Layer 8 of a small transformer language model trained on English Wikipedia (12 layers, counted from 0, width 64).
A neuron's activation on a vector x is GELU(weights . x), where the dot is the dot product.

Input weights of the MLP neurons that the questions are about. A number n stands for n times 0.0055.
n0: -3 -43 -3 47 -1 12 43 -5 1 29 -22 -20 -28 3 -7 -14 94 10 16 17 31 2 -24 2 -37 -15 0 -7 -8 43 12 35 -12 -4 8 -12 32 -13 -17 -23 50 29 -19 -87 -47 26 -8 -4 14 0 -24 -17 -11 28 64 -1 -19 -2 3 -21 24 -34 39 24
n5: -6 15 25 -19 -20 -31 -5 13 7 3 24 -21 -35 20 -12 44 -20 37 -27 27 9 21 -26 21 -44 -12 -11 10 -39 36 -14 8 12 -11 -6 -4 26 -26 -38 -25 15 16 -30 2 16 -30 -17 14 -14 -32 30 -16 14 -13 4 30 -19 11 -2 11 33 16 13 -33
n11: -6 8 -14 -5 -15 -2 4 -45 -36 -8 8 -2 17 36 28 22 -12 13 4 -29 -14 -21 -3 -12 15 33 -40 -37 13 30 40 -32 56 -10 18 -25 2 50 -19 46 14 -5 -7 31 -38 -15 25 6 -39 -13 -48 -12 0 14 -2 24 11 39 41 4 2 -11 -22 6
n20: -18 14 -36 -13 33 -23 23 10 19 -3 -25 -9 -50 13 -27 54 17 -18 59 40 -15 11 -52 -14 22 -3 20 -1 -16 11 -1 28 52 -7 -45 -71 26 -24 -8 14 -48 28 -16 26 9 8 -33 64 -37 -3 -15 15 48 56 -32 -26 -41 -51 -3 11 16 16 3 -10
n22: 1 9 -6 -41 0 -18 -36 -15 28 -38 32 -26 -13 6 -3 4 -2 -31 8 30 -28 -35 -6 -16 63 32 26 -4 -30 34 -13 22 2 -7 2 22 1 29 9 -7 -49 12 -17 2 -21 32 42 12 21 31 27 -2 -27 -34 21 35 4 -36 18 -22 7 20 27 -44
n23: 11 -38 -7 9 17 45 -26 5 30 -12 -28 17 -3 39 -35 16 49 -28 -40 -19 -56 -2 9 -22 -5 33 4 3 38 -19 17 18 6 23 -5 -11 -20 -2 -6 -14 -27 13 -1 -17 3 -13 18 22 20 8 -39 12 8 -34 32 20 32 3 8 5 40 0 -7 -36
n26: -3 -15 -1 -72 -17 -36 37 -15 25 24 -21 -50 38 5 49 -12 -26 33 4 -5 -4 -11 -34 3 -38 -30 26 18 6 -39 3 -8 -29 9 24 -11 -5 -22 19 -31 16 35 13 39 -45 -20 -26 16 50 -23 19 -7 -22 1 -20 -17 -38 39 26 29 26 20 -17 18
n45: -15 -3 -9 -19 15 18 9 11 5 24 -18 -3 4 -21 -7 16 0 22 -17 -8 49 22 9 22 34 17 0 -53 8 27 -13 24 22 31 21 -12 0 2 -21 -17 32 17 15 25 -40 -24 -40 18 -43 12 2 -20 -11 -8 2 10 -23 14 -2 -2 32 -36 -15 -24
n50: -27 23 -50 -10 22 10 54 13 40 -3 -24 -3 10 70 -19 4 32 -69 29 27 -10 25 10 8 19 1 12 4 -18 -5 -7 23 -48 11 48 2 13 -7 -12 -2 -9 -17 16 -33 -27 -11 2 -26 -13 -9 -62 -4 3 8 8 10 42 33 -6 -24 -17 8 -45 -21
n61: 31 51 -17 25 13 34 10 40 10 -5 -13 -8 -28 -18 26 2 -59 -10 -28 13 27 -25 23 11 -10 -61 34 -2 -3 27 -3 -11 13 37 7 33 -12 9 -7 -11 -11 1 13 -19 47 -11 -8 8 -11 -24 -19 -44 -13 -61 18 -20 3 -30 -16 -21 10 11 -11 46
n62: 5 22 -4 15 51 -49 1 5 -31 20 14 -6 -20 -4 -74 -25 -13 2 -31 3 9 6 -13 37 -37 -18 4 -1 14 20 43 -32 44 19 -16 43 5 0 11 -29 -11 3 -29 30 5 14 -10 -8 3 -1 11 -12 9 -13 22 -23 32 2 30 28 -8 5 42 -51
n72: 0 33 3 -1 18 -17 -1 29 6 25 -10 31 5 46 -20 9 12 38 -3 -20 38 -21 -10 2 9 1 51 -24 0 10 24 18 7 3 4 35 -22 -7 27 18 -29 -34 -18 51 -10 -42 21 5 -18 3 -19 -23 17 -64 -3 33 -18 -11 -30 -42 48 -29 -11 2
n78: -7 -36 -17 -14 2 -57 2 -2 17 13 25 -8 0 -17 17 -31 -12 11 4 41 13 -16 -1 24 12 -19 -27 41 40 -3 -15 -22 12 55 -7 -51 55 -41 -19 6 5 39 -32 5 -10 31 -12 -30 20 18 -5 1 -40 32 -15 -19 29 25 14 4 -33 14 -10 10
n80: 24 1 -37 -11 -13 53 -33 11 7 -12 -6 13 28 3 12 -28 7 -50 -61 34 -7 -14 8 -35 -16 -9 13 26 18 5 16 -9 5 -1 14 66 -22 -17 6 13 55 -16 17 -4 41 8 2 -17 16 15 -44 5 20 -43 -3 30 -27 -38 32 -3 17 -10 -17 -31
n95: 6 -14 -21 6 -40 18 21 -55 33 -19 -11 25 -9 12 -12 36 -20 6 23 -22 -29 -9 12 -12 7 12 16 -34 36 24 -29 19 16 6 -26 -7 -46 19 -7 -31 29 -3 30 15 15 -28 -20 32 -52 27 7 -25 21 5 3 -13 3 -10 1 -3 -6 8 11 33
n98: 21 40 -53 38 21 5 -38 -43 -9 -39 13 33 7 14 -46 -8 -34 13 13 -5 12 -14 35 -33 -11 -11 14 -29 -24 -14 -14 54 30 37 7 27 20 28 26 37 -27 -13 -28 -2 10 20 -3 -10 -25 52 -41 19 28 20 -4 10 -24 -16 -15 -21 -2 0 0 -25
n100: -19 3 -51 11 10 6 41 -16 19 -47 6 -14 -22 20 -9 41 -25 -35 33 27 -2 39 13 -47 -9 -8 21 43 46 -7 29 -37 9 -48 23 12 -35 11 -22 -49 62 36 -40 6 -33 68 -6 52 55 -8 -30 -10 -11 -15 3 -57 -30 -7 51 -31 -9 -10 -1 30
n101: 2 5 12 -27 9 2 -2 -22 18 39 -23 -8 12 9 18 -35 5 36 13 30 1 -26 38 -23 -5 8 -7 -42 6 -9 3 -1 -13 -32 -28 23 -27 -15 0 33 -42 21 26 -10 10 32 -9 -2 -19 22 21 -21 8 18 -48 -9 -13 -4 -18 -14 1 6 -22 50
n105: -22 41 -31 15 13 1 2 -68 10 -26 7 -8 -9 45 -20 -4 -11 1 0 23 -27 23 28 -7 -35 10 -11 26 -3 8 -32 -22 1 -13 -1 -7 6 -25 7 0 -14 10 22 31 4 -14 55 -20 16 -18 3 9 -2 34 56 -36 -46 -25 20 6 -21 3 -47 45
n106: -9 -21 -55 67 12 -18 20 -46 -9 -24 3 10 -15 18 -21 -16 29 -4 21 9 45 -10 38 -45 26 -12 42 -38 -3 -71 -5 -6 65 -39 -13 -23 31 27 -10 17 -54 -8 -13 29 -7 18 -13 24 24 6 24 -23 -19 -12 -33 24 28 32 -6 -53 -27 37 7 -25
n117: -35 -18 -15 -21 -22 -11 -13 -1 -16 -32 -3 -45 16 -1 13 6 -21 29 2 16 -21 -21 -8 -11 47 -50 -9 -29 24 36 -5 43 3 -11 44 -18 11 -13 12 6 19 10 20 25 -19 -29 26 14 -13 9 -13 51 2 31 -17 19 17 7 26 34 -90 15 -25 -21
n119: -2 -8 -21 31 12 -15 -30 23 -28 -13 -13 -12 -23 12 -54 -23 -4 9 -17 -14 -51 -26 -31 23 27 34 8 14 11 7 -30 26 -4 30 21 33 -20 55 33 16 -25 -12 -5 3 -7 38 -12 16 2 8 -8 3 -25 9 9 -6 7 17 0 -43 -7 -30 17 2

Each question shows a token from some text and the vector x that enters the MLP there. A number n stands for n times 0.055.

"ung": -27 -9 47 5 -9 21 -8 9 10 17 20 20 46 1 30 3 -17 -11 -9 -43 16 25 5 -14 47 12 -22 -67 -6 -12 27 -17 -17 -7 8 4 5 -40 20 -20 -15 -14 -2 -4 24 -9 -46 -22 15 -3 -15 25 -2 33 1 -21 22 15 -11 -6 -35 1 14 33
Which neuron lights up most? n101

"ision": -16 -20 25 -4 -10 20 -6 -10 -5 -3 59 42 50 12 20 6 3 24 3 -31 31 -7 -29 10 32 -3 -8 -43 -43 19 -5 -18 -61 -17 -12 14 -1 -33 22 21 -8 14 -5 -10 27 -32 -23 -7 18 3 -27 20 0 13 6 -20 10 1 -21 28 4 13 -9 2
Which neuron lights up most? n117

" serv": 12 -6 -8 1 -21 48 -8 -9 -14 -9 60 10 46 16 3 12 -11 -38 2 14 15 -1 -2 9 39 28 -17 -26 -15 -7 -25 -36 -52 25 0 19 -7 -19 9 -20 -2 -16 15 -24 20 -14 -17 -16 -2 -25 -27 38 4 36 51 3 -10 -19 -13 -9 -13 -4 21 4
The most active neuron and its activation: n50, at about 2

" per": -26 -2 17 -8 -22 45 -4 -1 -3 -38 41 32 16 1 3 6 -10 -3 11 -11 3 27 21 -8 54 -8 -17 -47 -25 22 -19 -9 -44 -6 -39 -22 9 0 20 -44 0 22 -9 32 35 21 -11 9 19 -23 -16 32 -28 17 12 -10 -9 7 -25 -21 39 -5 6 0
Which three neurons fire most, strongest first? n22, n95, n45

"\n": -8 -43 -44 33 8 17 13 -18 4 -2 53 22 24 0 -18 11 2 -1 45 -21 -28 33 8 -7 22 20 22 -28 -25 16 -15 -15 -19 0 15 28 -2 -24 15 17 -2 -19 -19 -18 19 11 0 -12 5 -79 -6 12 24 36 6 -9 -19 11 -24 -12 -13 15 11 -15
The most active neuron and its activation: n50, at about 2.2

" th": -12 19 26 14 -7 -1 -17 -10 4 27 54 36 21 2 -33 -11 17 -13 4 -39 24 1 17 -25 36 29 10 -2 -7 8 -11 -30 -33 7 -24 -11 6 -22 34 -18 -26 -10 -1 8 12 1 -28 -13 19 -64 -10 36 15 23 8 -12 -34 3 -24 -35 16 -10 32 15
The two highest activations, in order: n72, n105

"C": 0 -25 51 -10 3 31 -27 -10 32 15 44 19 31 -8 5 -9 -24 26 23 -58 0 4 0 -11 39 -1 -2 -60 7 -2 -9 -19 -21 16 8 10 0 -3 8 -24 -41 19 -3 12 31 -21 -15 -19 3 -2 -23 38 -23 11 18 -11 -19 -5 -27 27 -9 7 -5 29
The most active neuron and its activation: n101, at about 1.2

" of": -19 -14 12 -1 -10 15 19 -2 21 9 55 19 23 20 12 9 -6 18 20 -5 24 9 19 3 27 2 -19 -60 -21 7 1 -38 -16 21 -24 -31 -8 -7 25 -24 -23 8 -9 9 30 -13 -13 -31 37 -30 -36 23 -32 37 6 -6 -5 19 -37 3 11 15 -13 -25
The most active neuron and its activation: n78, at about 1.4

"-": 1 -36 50 14 3 -23 -26 19 1 -29 52 16 17 -11 -16 5 -22 0 43 11 13 35 0 16 29 10 -30 -71 -21 27 11 -21 -9 24 -41 7 -17 -3 -14 -22 -12 10 -8 -5 28 -18 10 -3 14 -35 -3 19 -9 17 17 -26 -1 -6 -20 -6 21 0 11 16
The most active neuron and its activation: n5, at about 0.94

" the": -9 -24 21 20 8 29 21 -10 -4 6 44 9 28 29 -34 1 -2 38 10 1 39 6 -13 -6 33 18 -24 -59 -29 7 -32 -27 -31 3 -18 14 -8 -15 26 -33 -31 6 0 1 44 -10 -30 -9 15 -28 4 17 -1 10 1 5 -5 -13 -43 -9 3 25 35 -9
Which neuron lights up most? n106

"or": 10 11 -1 25 -9 10 11 -15 -21 -30 29 6 4 17 12 14 -18 -21 -7 -26 -4 6 -7 -17 14 9 -16 -42 -6 -10 9 -48 -40 15 23 -35 30 9 38 -20 -5 16 -14 -3 37 23 7 -33 42 -32 -7 61 5 -15 -3 2 -9 -6 9 -4 1 -44 30 21
Which three neurons fire most, strongest first? n100, n105, n11

"o": -13 12 -6 -6 -11 19 -9 -10 12 -10 45 -2 25 33 -21 6 -35 1 26 -16 2 -26 -7 5 58 33 11 -29 -6 25 -25 -39 -50 26 -7 9 -18 -29 32 -3 -13 18 -29 -24 34 -18 -15 -12 53 -25 -23 4 15 3 6 8 1 3 -7 11 -21 5 4 35
Which three neurons fire most, strongest first? n22, n105, n50

"D": -20 -21 -3 2 -41 12 3 24 -4 3 70 34 7 3 12 -19 -39 -4 29 -64 6 11 2 25 10 18 -24 -28 -1 23 3 -12 -35 -2 13 15 6 -7 24 -24 -31 5 -18 12 37 0 -16 -2 4 -41 -1 -2 1 20 17 16 -18 21 -31 3 -11 -7 33 6
The most active neuron and its activation: n5, at about 0.34

"et": 0 4 29 16 -10 21 -25 26 -2 -31 54 28 6 7 -25 38 16 13 15 -27 22 26 -6 9 31 4 1 -64 -16 11 -18 -16 -50 36 -13 -4 -6 18 27 -10 -5 -9 -8 -43 21 -6 -4 -3 10 -31 -32 16 1 -12 0 -10 -17 -5 -5 6 16 -26 2 24
Which three neurons fire most, strongest first? n72, n98, n61

"fer": 8 -14 13 9 -4 29 -37 -7 6 -36 42 16 8 14 41 27 7 -19 35 -36 8 -7 1 6 31 14 -44 -44 -27 6 4 -29 -26 -5 -3 7 3 -10 57 -21 32 42 37 -29 30 -2 -9 -2 7 -25 -15 11 14 0 -2 -9 -6 -35 -1 -27 8 -11 -26 0
Which neuron lights up most? n80

" a": 9 -26 7 -6 5 18 8 16 22 -21 39 18 34 6 -36 8 -2 15 24 15 20 0 -6 -17 48 6 -16 -46 -15 25 -37 -8 -28 -8 -33 -16 -9 -10 29 -45 -23 5 -5 11 29 -12 -28 12 42 -44 -7 28 -10 32 2 13 -27 -31 -26 10 14 7 24 7
Which three neurons fire most, strongest first? n20, n22, n95

"as": -2 10 15 9 3 9 -16 10 -15 17 31 16 44 -12 -19 6 -24 13 -19 -54 -4 24 -7 5 40 12 -10 -52 4 7 25 -37 -5 44 12 -1 -4 -26 23 -30 -25 3 -27 1 47 11 -54 -19 28 -17 -10 -4 -11 13 -10 -15 3 7 -29 5 9 -1 9 43
The two highest activations, in order: n62, n61

"s": 20 -5 14 11 -6 24 -18 4 1 -3 61 46 24 -34 28 -8 -10 0 25 -1 1 -8 0 -11 35 -12 -5 -66 -20 14 13 7 -20 9 -14 -9 -19 -28 9 -23 9 5 -26 1 34 -6 -17 -16 40 -32 -42 10 -7 19 -23 -14 -5 20 -16 6 5 18 -2 30
Which three neurons fire most, strongest first? n61, n101, n78

"w": 10 -5 10 13 -16 24 -34 45 16 20 68 23 23 6 -6 10 -8 -18 10 -26 3 11 -13 -5 44 4 -3 -59 1 4 6 -29 -16 -2 -25 -2 12 -27 18 -20 -18 -44 21 -24 25 -17 -25 4 6 -51 -16 12 6 15 22 -31 11 9 -16 11 1 4 25 7
Which three neurons fire most, strongest first? n61, n23, n95

"|": 6 -47 22 16 -6 7 -14 13 0 11 34 18 8 -18 -22 4 2 9 24 0 6 58 21 9 5 17 -30 -37 -53 25 3 -35 -23 -8 5 31 0 -22 41 7 -5 7 7 -14 48 -42 -9 -25 11 -33 16 2 7 -19 -1 16 2 -9 -28 -3 -43 16 25 -15
The two highest activations, in order: n5, n62